Layer 3 of a small transformer language model trained on English Wikipedia (10 layers, counted from 0, width 64).
Take only the direct path to the model's output, skipping the later layers: a vector added to the residual stream pushes a token's score in proportion to its dot product with that token's output vector.

Output vectors of the tokens that the questions are about. A number n stands for (n - 500) times 0.0042.
" which": 457 432 523 578 365 453 526 540 578 601 502 409 459 386 717 523 580 496 560 678 533 513 475 356 474 265 480 505 475 447 392 397 595 431 496 538 465 353 395 534 542 545 535 530 452 518 410 727 515 498 311 384 491 472 393 571 404 573 377 469 596 469 401 314
"\n\n": 344 482 524 345 483 554 457 496 514 551 606 516 535 458 579 602 538 800 682 462 558 476 467 617 584 463 468 305 469 437 528 434 490 636 385 410 469 466 254 550 463 466 353 575 480 657 474 518 247 499 507 649 478 505 434 579 620 692 382 460 600 471 432 471
"ordin": 580 733 496 425 503 456 469 494 427 409 697 312 487 463 579 532 491 531 469 594 495 378 715 401 746 295 375 517 619 408 366 363 654 301 526 674 450 509 442 379 378 446 417 350 589 414 618 503 750 355 380 390 548 324 478 808 392 583 269 370 631 683 507 350
"aving": 278 410 671 572 477 786 508 463 401 613 658 561 392 509 826 473 584 350 615 512 430 481 566 512 546 348 587 357 691 582 354 539 602 323 314 576 268 547 631 408 706 774 228 464 469 374 651 522 342 634 555 294 533 317 392 765 597 626 365 389 533 579 538 374
"$": 438 516 571 407 524 509 507 704 421 462 567 477 348 349 547 382 492 729 617 496 435 291 466 475 573 507 628 490 473 484 505 362 526 557 262 729 439 310 614 450 691 553 402 491 490 471 522 753 674 639 290 454 588 467 385 621 431 665 470 451 435 526 573 558
" would": 390 438 567 652 554 466 482 581 421 449 496 433 450 580 727 427 490 408 595 618 325 444 425 490 541 419 603 360 769 470 445 289 585 443 294 490 476 456 490 540 721 613 424 448 439 526 497 698 707 453 410 426 522 338 496 457 290 539 471 406 500 472 601 310
"-": 673 411 452 365 492 391 576 599 516 531 459 552 527 567 492 601 474 517 474 423 351 630 563 468 482 351 546 538 449 475 602 562 480 523 573 455 585 414 631 435 375 502 589 574 428 611 434 418 538 604 617 452 461 571 565 439 469 380 386 501 504 501 482 589
",": 506 356 474 421 542 337 524 439 545 439 499 579 616 554 487 411 437 443 566 497 378 636 620 591 696 441 552 462 493 434 541 558 533 588 583 431 519 471 573 574 453 415 451 484 426 642 385 499 380 430 464 539 443 553 551 466 497 421 566 549 458 434 403 601
"ased": 197 442 686 552 470 487 326 553 487 762 634 398 560 670 854 641 506 368 562 514 530 367 186 329 723 449 498 461 576 403 411 494 626 409 544 288 553 539 568 318 628 508 437 326 571 458 663 726 735 609 387 518 533 447 432 627 486 516 174 461 398 748 397 530
"s": 666 415 686 532 567 327 592 383 429 469 639 534 628 379 351 500 474 462 639 702 437 500 588 395 305 597 423 579 420 659 418 350 502 552 490 351 621 534 358 578 484 393 519 681 408 534 807 408 488 501 500 499 522 578 576 492 433 448 645 484 468 394 338 656
"overnment": 478 581 724 367 532 614 249 736 373 617 769 380 294 293 684 668 831 506 439 599 538 452 561 453 434 451 362 423 638 401 467 339 529 547 540 492 478 372 455 260 782 568 519 316 557 427 546 645 618 356 667 391 553 83 378 671 271 651 248 256 844 581 428 412
";\n": 419 581 616 396 341 614 274 556 458 554 590 426 518 299 640 567 628 644 626 530 538 480 513 568 513 543 264 233 363 520 465 411 561 684 279 432 300 451 344 296 496 398 484 305 425 611 527 549 441 542 447 468 517 382 265 797 655 521 264 513 601 487 475 553
".": 481 462 541 574 624 334 519 377 611 505 468 563 574 561 514 430 510 395 382 596 385 616 573 481 690 324 412 488 525 417 537 541 460 701 586 393 566 266 574 491 538 404 514 433 470 598 412 487 411 498 328 520 452 607 526 446 643 421 672 502 556 457 426 486
"fore": 285 290 454 530 449 599 494 544 424 687 716 266 497 473 684 534 615 567 652 497 602 415 390 277 584 487 634 284 756 460 399 375 627 389 28 559 431 511 569 431 567 741 463 355 465 472 761 666 715 521 357 251 517 348 467 941 311 696 332 356 681 513 329 364
"born": 605 377 659 391 382 593 466 538 372 812 653 466 379 605 494 533 644 615 352 427 495 608 252 573 570 425 595 315 715 436 523 346 668 487 440 671 547 588 268 373 567 528 551 607 684 434 585 579 454 515 454 497 526 450 423 492 320 540 569 536 678 567 473 525
"areer": 407 410 637 585 537 727 538 420 534 627 570 356 295 442 690 322 619 667 513 332 700 321 499 484 230 575 456 418 434 423 484 511 527 496 529 506 332 616 474 219 538 659 447 558 628 474 565 598 625 563 480 127 719 332 521 430 426 507 328 349 903 758 440 457

Output weights of attention head 0. The head adds the sum of these rows, row i times number i of z. A number n stands for (n - 500) times 0.001.
o0: 329 523 554 529 551 714 549 417 536 408 651 441 450 438 443 357 609 562 570 523 592 363 559 745 475 531 857 543 604 556 524 661 853 263 190 671 243 687 378 401 367 560 212 627 279 622 478 644 370 448 637 432 581 636 582 388 630 712 818 435 502 611 448 507
o1: 428 359 527 155 491 470 684 496 403 551 456 797 455 679 410 591 408 633 551 314 532 362 395 574 386 525 470 713 614 412 359 568 428 419 410 516 642 631 350 714 453 350 476 683 590 621 378 395 428 394 697 559 148 505 461 328 275 454 585 446 420 399 285 522
o2: 548 594 382 379 606 312 423 389 543 170 451 389 504 352 454 538 516 355 426 464 482 219 704 649 605 604 531 697 433 636 458 584 367 550 328 355 337 245 677 277 559 444 449 296 359 479 368 176 585 526 469 686 307 384 421 871 608 553 564 568 403 446 344 532
o3: 480 600 361 370 440 416 352 626 429 343 322 425 647 485 655 614 326 692 591 417 557 211 434 379 560 571 326 575 234 753 553 360 455 569 670 400 595 368 392 458 506 407 603 716 471 491 497 112 538 725 687 745 697 349 288 689 520 410 236 500 458 615 513 637
o4: 526 695 442 357 591 466 434 395 183 273 554 695 465 552 506 789 483 418 670 561 548 305 626 610 634 535 662 354 342 542 732 635 727 539 450 442 411 306 693 509 552 365 428 595 246 560 594 415 502 613 544 639 488 408 436 631 330 476 488 612 287 352 575 399
o5: 713 689 519 548 732 584 472 612 726 429 620 519 533 279 578 410 698 619 667 359 675 510 619 531 679 259 387 480 382 432 811 575 708 512 456 356 353 489 475 517 724 407 515 340 637 343 535 724 504 391 397 308 674 389 665 363 438 791 635 713 712 689 698 814
o6: 390 668 407 472 425 673 425 463 500 454 281 380 360 524 438 748 574 694 398 366 426 530 277 567 184 721 477 396 376 449 469 486 401 498 430 517 577 592 442 461 434 591 525 579 466 356 492 412 478 548 652 568 804 526 599 571 511 620 414 493 582 504 527 527
o7: 306 491 402 488 282 642 392 302 423 570 393 631 232 486 559 416 604 685 465 539 676 507 382 379 569 462 728 581 379 562 492 300 555 683 378 427 616 624 494 549 587 371 472 481 507 585 534 398 637 686 411 537 520 671 430 744 331 752 356 408 478 299 469 417
o8: 572 540 352 295 727 536 262 634 452 550 606 466 576 622 321 394 539 725 479 533 729 502 426 462 669 494 522 282 517 704 356 429 682 534 462 474 490 636 339 504 395 477 378 510 530 498 315 387 368 369 585 616 576 585 620 515 576 130 757 350 423 654 317 356
o9: 460 652 485 655 348 591 245 510 830 539 634 605 585 127 173 398 623 371 497 500 511 745 556 349 626 580 588 936 637 666 494 453 381 674 311 482 294 460 718 539 397 371 504 433 421 526 451 420 506 576 297 755 550 698 466 543 688 593 342 596 421 398 392 592
o10: 706 424 638 537 382 270 505 476 579 563 816 603 521 330 727 431 629 618 541 433 524 665 682 364 445 407 435 596 459 352 571 402 504 635 491 363 532 475 374 596 433 491 417 508 652 644 442 806 431 352 561 435 232 381 498 398 449 621 530 657 531 618 581 675
o11: 540 566 363 750 600 521 346 497 486 471 434 296 600 335 588 701 302 377 515 715 286 375 584 630 495 557 497 421 107 608 699 655 228 641 535 554 370 185 497 293 479 593 527 445 284 389 501 326 605 589 336 666 691 463 440 802 630 386 518 473 582 363 529 424
o12: 547 540 684 466 403 600 466 491 384 705 677 403 761 593 445 710 534 297 500 426 314 638 692 505 435 312 490 265 706 294 495 466 799 363 762 562 584 420 349 655 196 481 344 615 623 518 417 588 446 464 673 650 331 345 468 162 449 446 337 569 477 416 733 425
o13: 518 416 634 610 537 488 569 573 466 440 609 621 526 321 710 335 530 569 547 660 414 383 496 420 687 309 813 584 585 612 458 484 375 468 450 657 576 443 453 430 487 567 570 773 403 697 540 682 495 499 297 685 235 521 386 164 658 428 331 432 407 566 385 435
o14: 648 368 532 549 451 632 668 556 306 419 670 593 514 665 648 525 321 553 552 508 493 362 724 502 620 462 416 406 586 592 634 533 596 403 413 821 478 544 538 302 467 698 501 653 281 636 554 310 459 592 700 550 419 442 206 315 469 380 469 633 564 428 572 720
o15: 431 325 536 742 376 558 554 445 436 579 550 417 600 415 660 531 352 421 551 382 484 550 781 515 529 476 449 563 653 368 627 360 495 495 574 660 513 377 435 724 549 681 472 397 257 295 495 332 610 387 360 571 511 498 600 399 609 358 584 511 502 460 670 353
o16: 783 501 538 594 373 339 312 501 643 412 577 559 577 592 459 456 412 434 744 381 321 740 471 394 663 469 362 368 591 554 529 284 289 294 321 282 564 467 670 553 543 486 659 615 640 487 338 586 487 402 534 310 460 359 449 516 507 399 385 579 441 584 565 450
o17: 444 631 591 495 619 504 445 420 594 504 503 487 541 628 305 303 421 549 464 535 651 429 402 558 610 721 575 231 218 651 512 367 441 497 489 486 521 778 461 743 671 534 493 317 499 460 427 229 455 342 91 518 549 538 505 880 412 616 605 410 787 417 379 413
o18: 545 348 436 538 514 504 552 452 457 526 662 630 542 393 563 267 408 472 631 666 523 428 440 516 561 634 467 617 454 697 452 536 438 504 271 739 345 588 428 467 485 644 526 535 228 500 593 566 606 471 428 454 271 395 275 552 607 295 527 719 400 374 472 571
o19: 579 529 283 517 559 334 441 385 435 364 423 523 457 306 642 679 433 439 536 423 442 544 684 546 589 565 380 563 401 504 577 378 169 695 447 455 400 420 551 738 579 496 466 314 342 696 392 325 582 263 541 705 168 496 423 699 408 380 421 494 630 353 432 420
o20: 593 412 265 355 391 632 628 461 487 170 444 668 501 440 818 423 379 695 836 500 470 282 375 632 805 324 421 515 663 470 417 542 488 278 488 526 695 553 453 350 685 501 720 438 537 463 583 550 578 636 572 410 700 110 560 337 532 413 233 579 422 330 355 548
o21: 452 460 253 617 606 535 672 440 552 463 532 638 388 295 705 477 344 504 547 600 366 533 360 746 455 549 717 383 584 668 564 430 534 555 803 703 388 622 311 524 540 342 509 317 329 618 558 568 509 325 361 385 633 515 506 478 394 82 523 522 468 584 633 336
o22: 338 188 412 321 410 628 483 636 406 544 483 521 713 230 644 341 107 789 470 362 619 250 779 363 395 570 456 600 472 418 780 301 741 336 743 666 482 531 495 337 482 616 750 320 511 341 693 439 511 653 644 253 414 485 383 659 533 464 420 537 532 684 543 703
o23: 432 306 410 695 238 353 471 469 211 557 237 165 496 634 532 567 479 235 490 604 522 610 561 297 514 408 454 616 291 590 536 490 763 683 586 293 500 395 618 507 507 544 359 556 604 455 479 450 441 835 635 390 615 513 597 622 505 634 508 450 346 352 538 513
o24: 430 631 485 553 553 685 466 611 615 495 405 484 530 591 465 642 564 524 436 472 512 415 287 560 285 495 373 380 466 480 623 651 487 527 502 513 526 554 383 401 764 563 799 547 621 195 688 521 592 669 386 397 859 556 467 438 563 458 357 441 582 651 543 516
o25: 486 864 673 602 414 729 499 441 557 466 500 439 400 777 224 614 400 474 519 381 573 403 594 638 332 494 467 613 668 542 395 410 497 330 350 529 571 523 434 523 557 469 438 650 365 425 486 369 666 586 662 553 847 562 346 459 536 523 599 664 463 417 830 318
o26: 468 282 540 553 363 575 746 471 534 546 442 563 354 462 331 541 224 663 445 457 506 445 636 608 452 446 562 638 328 498 476 674 316 608 458 658 581 533 688 407 674 634 694 610 565 378 567 478 738 595 396 312 463 452 613 653 283 511 547 778 382 381 543 594
o27: 630 301 532 552 368 513 534 316 444 428 226 516 512 438 426 530 308 540 658 474 246 584 502 566 444 553 446 478 344 662 385 609 163 398 399 573 481 562 512 716 385 687 434 520 689 472 384 401 456 445 615 420 327 348 604 577 486 281 516 639 320 399 446 477
o28: 478 332 647 298 690 501 346 629 383 758 588 728 550 323 369 345 546 663 299 468 679 544 545 248 511 382 501 169 244 428 488 645 603 575 418 422 392 554 478 466 517 490 563 436 761 565 307 289 465 476 371 365 337 742 624 622 535 597 501 491 481 775 342 559
o29: 536 558 393 429 483 451 324 645 439 577 506 611 551 463 435 682 330 456 481 498 540 537 436 357 466 537 329 318 383 652 542 259 374 657 575 511 549 449 434 582 568 316 646 574 364 743 478 149 520 332 409 825 432 429 216 503 553 247 294 462 517 508 573 378
o30: 743 640 580 882 566 533 435 380 433 390 543 625 430 617 399 443 634 345 643 621 622 533 517 527 644 622 843 471 404 450 639 555 783 637 302 686 525 356 656 589 272 414 327 439 206 491 468 578 471 562 342 568 626 466 355 460 415 315 772 554 455 619 642 519
o31: 755 721 609 538 502 349 512 436 513 405 697 522 444 876 488 646 573 403 513 526 570 598 461 489 457 433 535 597 412 272 501 576 436 643 519 373 537 292 594 424 317 494 454 718 580 513 523 544 423 563 721 629 581 540 622 562 261 519 682 630 498 496 511 611
o32: 536 498 563 741 481 652 392 486 384 541 635 434 544 598 710 670 539 483 554 595 525 626 572 503 315 488 354 308 670 230 367 467 568 464 467 475 362 530 394 292 380 586 582 289 509 624 577 660 411 592 841 319 535 403 486 534 590 697 457 362 626 500 520 332
o33: 647 468 424 453 337 608 466 602 528 354 404 798 345 428 733 363 333 796 716 531 363 315 574 339 452 371 700 534 510 650 425 458 528 435 520 429 743 442 576 219 421 442 847 848 400 532 640 358 561 817 757 611 645 477 398 351 524 512 170 549 370 746 429 583
o34: 391 553 531 467 506 740 490 515 582 447 571 782 561 364 332 284 408 575 595 438 636 564 472 580 543 492 505 277 404 714 413 594 677 567 316 370 398 703 518 357 424 516 592 527 392 577 306 224 404 557 523 424 732 534 570 610 505 611 555 761 516 661 543 627
o35: 479 634 552 437 549 473 445 501 505 523 541 577 589 507 491 644 427 286 354 568 673 515 422 418 371 456 259 449 347 443 445 503 489 648 516 385 289 230 377 327 741 336 698 294 664 646 611 238 519 643 438 304 657 506 409 866 589 571 564 592 314 502 572 411
o36: 329 341 523 479 643 480 575 563 438 661 625 577 520 461 579 567 449 516 403 700 526 439 491 470 609 302 434 789 581 478 408 515 303 519 502 693 640 285 642 434 603 383 506 566 524 607 552 534 778 554 430 473 314 383 266 216 586 356 412 292 302 421 378 418
o37: 526 525 529 566 347 489 560 527 385 578 493 633 429 287 554 713 614 493 461 434 650 421 724 297 455 628 206 702 469 340 630 519 589 725 429 554 442 161 881 362 492 458 347 122 516 553 519 501 420 698 795 481 637 341 295 469 694 369 618 714 431 529 591 651
o38: 454 434 391 289 624 522 548 447 511 457 554 544 558 410 485 334 472 495 490 534 503 501 574 455 650 573 427 812 451 505 496 329 393 426 576 810 380 523 770 681 618 545 394 157 536 557 493 300 491 281 459 532 308 431 552 666 326 553 422 475 453 294 468 701
o39: 625 590 480 871 307 541 424 402 609 476 399 376 396 798 390 496 399 330 580 565 263 497 451 654 525 450 657 401 741 642 408 495 370 460 232 491 573 525 391 630 577 421 436 560 451 338 434 391 571 490 197 474 564 637 452 586 531 382 602 430 336 352 609 238
o40: 475 507 549 393 446 476 594 593 531 351 654 665 623 614 492 442 556 108 416 709 342 644 158 345 545 414 414 148 752 669 494 582 583 575 432 430 541 514 494 478 502 431 651 563 327 662 442 559 415 644 168 393 510 623 355 244 582 405 394 509 480 348 437 375
o41: 692 373 444 355 496 541 459 755 527 530 830 536 611 423 493 301 585 503 533 516 414 593 685 365 563 385 830 692 587 480 529 435 721 464 404 438 338 561 449 352 461 357 538 767 545 705 453 471 580 547 593 647 132 465 303 448 545 550 353 359 416 430 524 715
o42: 396 466 289 362 780 457 547 712 380 220 371 396 502 488 606 533 514 399 354 406 503 439 522 388 253 628 771 517 442 317 564 404 885 478 838 499 476 358 613 349 636 517 722 409 405 506 534 418 510 645 725 481 332 463 596 374 500 259 496 277 622 952 474 622
o43: 376 518 604 792 581 409 537 372 428 522 270 258 334 283 446 599 397 728 554 389 477 503 570 598 276 664 483 683 450 331 602 405 232 339 774 636 679 422 766 612 394 578 314 361 421 312 529 669 469 361 433 555 705 443 469 433 524 634 504 436 563 726 695 430
o44: 533 637 405 595 411 506 596 317 604 375 587 471 450 462 685 453 548 525 387 611 274 359 365 649 281 679 605 300 598 705 369 597 539 687 535 609 432 577 211 496 418 596 412 491 358 704 586 418 376 477 378 556 444 577 436 532 744 531 606 380 691 588 317 440
o45: 432 559 528 468 619 478 456 396 499 690 815 642 471 616 167 467 648 340 562 433 626 722 361 683 409 426 606 459 273 823 541 487 708 494 543 645 369 718 665 595 555 458 433 583 514 481 314 273 587 435 541 578 666 665 531 351 282 273 604 633 476 543 704 461
o46: 540 573 246 444 457 512 286 541 467 449 752 477 470 384 366 816 616 516 410 418 455 728 584 480 304 451 407 478 413 270 551 432 609 797 213 301 600 514 777 468 628 631 683 482 342 623 466 575 516 372 602 595 441 491 597 626 332 779 544 310 509 274 674 218
o47: 402 478 642 409 519 612 328 535 622 735 657 423 655 508 415 496 373 557 579 337 401 607 739 685 416 590 543 342 414 461 633 354 518 228 678 445 417 673 196 619 499 452 470 468 674 500 380 211 369 148 595 592 593 423 615 616 556 698 431 428 502 559 551 557
o48: 486 411 567 421 577 406 705 461 313 402 322 492 517 674 396 448 312 251 634 724 398 225 446 600 775 548 371 554 281 747 508 786 528 503 245 678 591 502 647 578 670 728 435 626 578 578 519 592 414 696 560 262 585 421 485 579 500 534 772 459 296 372 276 618
o49: 398 445 519 203 549 515 650 649 195 632 324 522 589 532 261 389 162 331 673 517 553 474 495 529 369 463 411 449 423 532 498 538 630 323 505 493 442 591 625 576 747 526 598 558 298 640 465 194 442 350 525 427 523 652 594 631 439 468 638 631 475 463 642 471
o50: 556 207 682 519 500 425 576 325 407 493 593 626 498 453 525 239 623 371 767 466 473 614 516 588 541 634 349 372 301 384 743 601 460 448 586 534 453 599 645 561 349 716 565 393 489 377 358 603 586 662 426 242 585 408 532 472 399 647 384 790 577 597 750 604
o51: 537 340 576 540 583 396 544 641 614 742 303 552 349 613 488 152 409 508 616 403 554 339 582 611 757 503 733 519 526 557 744 522 604 305 716 410 515 589 467 505 496 379 460 628 658 367 608 457 540 477 354 371 723 647 384 472 564 490 543 305 512 778 482 622
o52: 677 434 432 605 510 270 596 529 532 652 664 578 380 468 465 294 488 511 660 440 476 561 603 723 774 367 865 371 646 548 316 552 638 521 664 399 347 551 811 75 432 439 511 577 652 442 491 389 544 512 405 519 491 510 586 519 255 177 515 589 632 595 327 493
o53: 394 459 451 472 576 751 570 456 337 398 465 604 467 467 416 473 515 411 612 702 554 531 448 437 334 582 476 495 244 617 711 610 719 575 115 669 515 660 761 545 784 636 644 476 154 525 490 318 547 603 488 469 694 626 513 593 422 575 546 627 531 470 661 599
o54: 408 493 387 494 422 384 560 531 717 394 483 470 647 403 399 559 268 336 466 389 354 398 387 521 521 428 537 978 650 555 404 445 307 507 425 491 612 528 434 668 570 419 630 622 453 327 548 386 666 481 457 564 306 585 571 425 320 506 390 655 270 290 476 501
o55: 267 545 325 348 331 392 573 459 619 543 483 508 429 304 635 548 587 639 247 367 442 392 425 376 473 665 657 723 731 277 470 275 538 616 686 336 477 356 367 629 679 274 499 607 557 558 544 595 478 408 438 661 235 490 489 436 597 473 402 311 503 582 336 442
o56: 282 560 358 437 628 223 527 465 541 522 251 492 349 413 372 447 427 420 481 515 541 573 365 560 481 559 476 414 580 460 298 703 450 569 381 362 488 525 800 532 612 438 414 384 479 386 495 397 407 480 200 339 566 652 764 648 513 608 657 412 736 673 173 556
o57: 560 395 470 804 501 564 538 439 614 283 422 455 504 498 494 264 665 259 499 550 357 746 446 448 607 350 640 518 653 683 545 436 755 491 212 489 561 614 503 639 635 603 523 494 459 344 369 619 551 460 317 319 463 503 582 308 473 508 647 285 322 539 670 455
o58: 572 621 401 489 349 738 449 459 430 590 580 579 375 143 557 262 726 909 434 546 554 495 415 445 433 523 600 466 503 332 283 430 528 385 202 419 469 629 410 104 465 409 445 401 495 412 333 667 501 427 573 546 704 434 544 599 719 534 339 739 540 459 526 551
o59: 526 498 357 673 454 516 598 362 618 292 781 268 480 390 712 573 531 340 555 727 327 523 564 549 472 367 391 605 472 807 729 614 558 686 286 638 364 466 638 375 591 651 439 298 167 641 583 284 476 459 472 527 667 523 689 498 523 711 610 482 580 293 514 557
o60: 540 402 433 713 626 462 549 494 418 256 203 418 399 406 613 320 459 380 510 617 489 567 500 392 639 466 445 439 690 752 492 393 624 522 385 550 704 451 627 503 414 670 486 358 256 409 479 684 456 522 334 330 436 490 428 403 537 469 621 407 443 630 610 467
o61: 615 610 504 519 547 711 451 687 549 485 416 520 404 535 377 497 546 636 452 304 564 474 446 551 296 611 600 477 439 421 565 544 446 441 494 320 464 572 394 342 621 512 666 531 612 293 510 457 495 689 631 428 836 683 559 505 567 579 544 530 573 608 576 563
o62: 495 653 604 649 546 375 401 459 472 395 593 409 660 554 467 495 303 378 436 482 281 513 640 519 548 415 493 581 710 611 342 303 506 474 431 549 800 304 481 614 448 610 525 396 258 405 396 559 595 365 424 444 136 457 430 427 344 490 543 445 394 522 522 409
o63: 512 480 466 538 591 597 267 708 305 657 483 519 542 545 526 411 588 463 361 835 621 530 451 236 717 344 661 287 416 519 340 375 688 619 597 436 406 401 416 438 514 350 523 330 325 564 575 327 503 362 347 612 542 524 770 638 444 583 445 531 366 513 363 413

Each question shows a token from some text and the vector z that the head gathered there. A number n stands for (n - 500) times 0.009.

" s": 488 460 518 435 463 625 450 466 438 319 636 569 525 493 497 525 428 272 478 395 467 526 572 563 715 533 526 356 450 355 393 571 578 449 286 652 629 599 379 471 461 531 589 412 525 502 628 388 541 337 495 443 530 465 528 541 356 560 550 582 441 645 536 321
Which of these tokens does it push down most? ","

"ied": 462 560 270 437 454 482 482 450 569 407 553 441 696 587 562 567 692 401 372 502 565 502 391 513 484 419 391 608 573 520 554 616 599 546 321 348 481 384 371 614 506 597 457 388 424 446 377 599 358 355 462 645 614 256 413 528 388 563 481 369 418 539 392 596
Which two tokens does it push up most, strongest first? "born", "ased"

" l": 542 412 503 504 505 510 443 558 493 396 472 563 550 625 581 553 379 541 526 468 472 412 602 614 523 545 504 534 537 541 557 361 524 502 392 470 557 533 479 496 409 512 549 576 433 428 500 476 530 554 482 528 432 544 421 397 399 564 533 474 597 457 518 586
Which of these tokens does it push up most? "aving"

"N": 607 580 596 467 602 464 475 520 393 524 525 570 583 627 576 601 403 405 413 613 673 476 463 436 429 366 482 490 513 386 399 558 657 548 500 457 520 430 456 497 412 577 375 515 594 358 553 647 479 428 533 457 570 377 516 559 506 407 490 681 330 423 467 481
Which three tokens does it push up most, strongest first? "\n\n", "overnment", "ordin"

"ig": 674 314 412 658 518 708 596 650 588 382 460 712 345 537 733 676 303 521 502 502 424 468 735 587 699 755 484 413 535 572 662 384 435 568 483 409 498 668 486 438 107 401 573 740 377 641 549 573 529 569 513 730 368 771 292 199 352 508 534 651 576 715 457 483
Which three tokens does it push up most, strongest first? "areer", "$", "aving"

"k": 570 516 563 498 428 266 537 487 359 540 500 661 357 547 621 514 444 441 709 582 372 589 592 572 421 476 650 673 364 452 540 455 575 454 467 523 622 627 632 490 458 520 482 575 574 489 464 400 766 519 572 386 423 711 565 397 413 521 467 663 559 451 483 337
Which of these tokens does it push down most? "born"

" rele": 571 457 421 455 569 563 440 388 523 447 497 509 524 561 555 530 533 487 632 514 566 562 425 439 553 473 446 503 405 474 512 450 484 435 491 368 465 402 480 566 617 507 388 422 495 520 524 490 560 556 600 534 490 600 531 406 477 569 493 558 550 423 476 474
Which of these tokens does it push down most? "overnment"

"ul": 315 387 550 613 336 698 310 477 561 546 693 484 450 460 419 508 646 697 494 547 405 440 597 422 462 463 332 349 556 549 558 579 386 392 435 498 496 555 517 462 418 496 453 627 372 482 230 559 306 330 715 826 617 244 422 564 534 424 557 267 502 522 451 453
Which of these tokens does it push down most? "aving"

"ation": 359 342 533 521 601 557 406 456 518 314 459 656 634 594 510 544 463 390 391 438 678 556 506 592 574 406 442 461 374 382 583 611 474 581 221 433 517 485 456 540 479 513 665 496 500 337 412 376 530 327 507 600 609 361 398 559 314 530 492 495 585 515 550 583
Which of these tokens does it push up most? "ased"

" the": 395 470 581 461 456 403 385 504 379 473 554 536 635 665 443 573 529 457 501 569 585 459 552 589 409 418 549 664 494 540 423 342 582 531 336 501 601 505 484 524 474 562 456 557 439 346 543 526 486 484 502 419 489 358 587 543 359 565 555 471 501 345 578 546
Which of these tokens does it push up most? " which"

"ak": 456 591 364 423 416 449 562 567 427 457 506 358 491 367 521 459 485 458 509 345 483 483 667 594 560 491 616 467 523 379 401 537 588 535 576 525 488 459 471 469 543 451 519 467 394 506 455 466 445 495 575 512 471 540 618 444 568 495 496 434 562 584 497 529
Which of these tokens does it push up most? "areer"

"ood": 528 433 555 476 437 472 420 549 451 492 483 522 498 534 513 547 428 618 521 463 443 410 647 654 494 431 488 475 570 480 405 393 531 483 488 546 452 448 502 518 552 584 549 417 507 380 468 540 513 586 489 529 505 522 526 477 564 552 482 562 546 454 466 595
Which two tokens does it push up most, strongest first? "fore", "aving"

" St": 580 405 555 377 513 441 558 545 681 444 443 541 600 345 539 478 385 586 430 379 207 488 312 539 470 710 447 385 640 498 620 666 628 404 541 662 467 486 399 616 512 533 479 413 578 720 512 568 412 471 398 448 621 507 361 357 448 506 586 578 436 653 536 705
Which of these tokens does it push up most? "born"

"ew": 618 427 416 416 454 383 606 575 539 589 372 486 423 371 543 495 542 402 589 306 560 550 561 615 605 578 584 502 445 398 563 519 574 589 663 573 417 483 404 629 661 513 543 287 545 554 617 365 610 502 523 433 502 693 583 414 519 688 515 637 625 612 502 475
Which three tokens does it push up most, strongest first? "aving", "fore", " would"

"ribut": 776 261 536 395 496 511 445 319 881 491 350 670 397 516 336 566 285 558 662 224 377 691 304 553 575 529 299 263 366 460 631 468 496 185 433 564 469 379 341 692 603 586 575 436 772 679 602 499 525 564 318 534 524 512 431 412 573 560 466 755 560 526 485 698
Which of these tokens does it push down most? "-"

"ama": 461 520 556 507 495 435 539 539 466 446 575 602 486 528 436 612 437 510 442 596 452 432 532 592 451 366 581 580 666 459 409 536 565 494 516 551 502 483 418 435 366 484 603 504 536 467 552 581 472 461 573 459 523 441 483 568 579 410 452 517 386 546 487 529
Which of these tokens does it push down most? " would"

"por": 576 332 429 482 590 690 595 274 370 536 570 753 771 414 544 476 435 91 379 392 442 357 307 485 651 502 281 253 463 442 541 783 782 391 418 607 570 676 387 267 616 506 368 500 492 621 748 462 548 340 691 319 393 476 316 253 353 287 440 755 282 566 418 407
Which two tokens does it push up most, strongest first? "overnment", ";\n"

"m": 490 482 476 420 499 466 360 500 555 413 524 454 569 520 508 540 587 471 516 515 572 558 441 610 383 431 506 616 514 437 496 498 514 485 444 443 479 384 523 610 578 559 461 337 464 496 455 480 508 517 509 506 607 424 502 462 498 680 502 502 577 380 525 615
Which two tokens does it push up most, strongest first? " would", ","

".": 405 495 543 477 463 458 344 477 441 496 551 563 469 635 517 553 522 428 495 632 541 543 458 506 461 381 482 454 489 501 478 543 520 466 387 544 674 529 507 512 622 471 491 483 529 444 482 382 592 423 506 489 498 450 542 554 486 546 369 590 563 354 580 465
Which of these tokens does it push up most? "."

" R": 430 529 618 466 506 429 395 484 481 518 539 561 481 660 514 560 420 504 454 623 533 432 355 515 400 357 527 548 616 497 433 555 528 501 522 545 617 497 466 470 557 461 459 463 606 471 477 444 554 433 536 444 562 405 472 495 615 450 371 618 499 403 499 516
Which two tokens does it push up most, strongest first? ".", ","

" N": 411 441 528 522 481 324 485 599 406 516 402 644 501 475 498 478 507 393 458 543 616 622 606 598 537 343 496 452 495 486 428 388 654 536 517 592 611 533 444 530 647 504 553 497 531 422 585 402 560 471 467 428 678 529 536 513 651 510 543 596 561 355 615 437
Which of these tokens does it push up most? "fore"

"x": 494 459 523 733 519 580 579 339 535 198 373 654 477 350 633 674 452 456 456 612 562 595 615 585 586 724 408 391 305 634 383 459 628 481 444 571 482 511 559 406 328 310 606 651 354 554 479 675 483 840 456 557 499 601 447 268 507 424 420 587 550 570 404 496
Which three tokens does it push up most, strongest first? "areer", "overnment", "ordin"

" m": 437 464 516 485 462 388 409 479 435 433 522 546 657 623 524 562 526 415 520 544 521 469 461 631 438 464 515 620 448 532 443 407 519 487 351 450 571 476 443 590 606 575 472 422 503 394 514 445 559 486 461 417 454 422 532 549 376 643 477 483 584 329 584 500
Which three tokens does it push up most, strongest first? " would", " which", "."

" most": 532 514 531 403 551 385 364 532 486 455 488 531 531 568 553 566 509 526 508 552 496 520 514 616 320 430 546 530 457 464 520 520 487 490 391 444 530 420 505 607 574 575 484 433 504 389 520 453 506 564 446 509 583 454 507 585 520 598 456 516 580 354 491 567
Which of these tokens does it push up most? " would"

"ó": 474 619 441 428 463 379 485 555 419 481 531 414 510 466 588 470 465 399 576 495 462 531 634 549 440 505 589 522 415 429 502 560 527 533 434 451 564 510 577 479 491 518 538 509 429 483 411 405 474 435 515 492 480 502 611 464 486 492 468 446 583 449 566 471
Which of these tokens does it push up most? "-"

"er": 564 380 748 429 485 507 378 482 317 508 608 602 448 633 490 519 555 435 516 581 561 414 655 444 331 336 409 370 408 391 450 449 587 417 254 538 641 571 618 364 394 521 469 740 412 271 452 560 458 256 599 556 515 278 437 600 444 425 663 546 522 306 550 383
Which of these tokens does it push down most? "born"

" ex": 436 555 526 491 474 416 354 546 527 447 537 516 482 581 496 484 474 495 512 533 469 504 544 519 427 443 509 455 470 490 490 528 477 462 383 504 628 438 505 519 529 527 465 491 495 410 482 403 499 432 437 543 554 363 531 538 486 482 404 460 562 364 614 512
Which of these tokens does it push up most? "."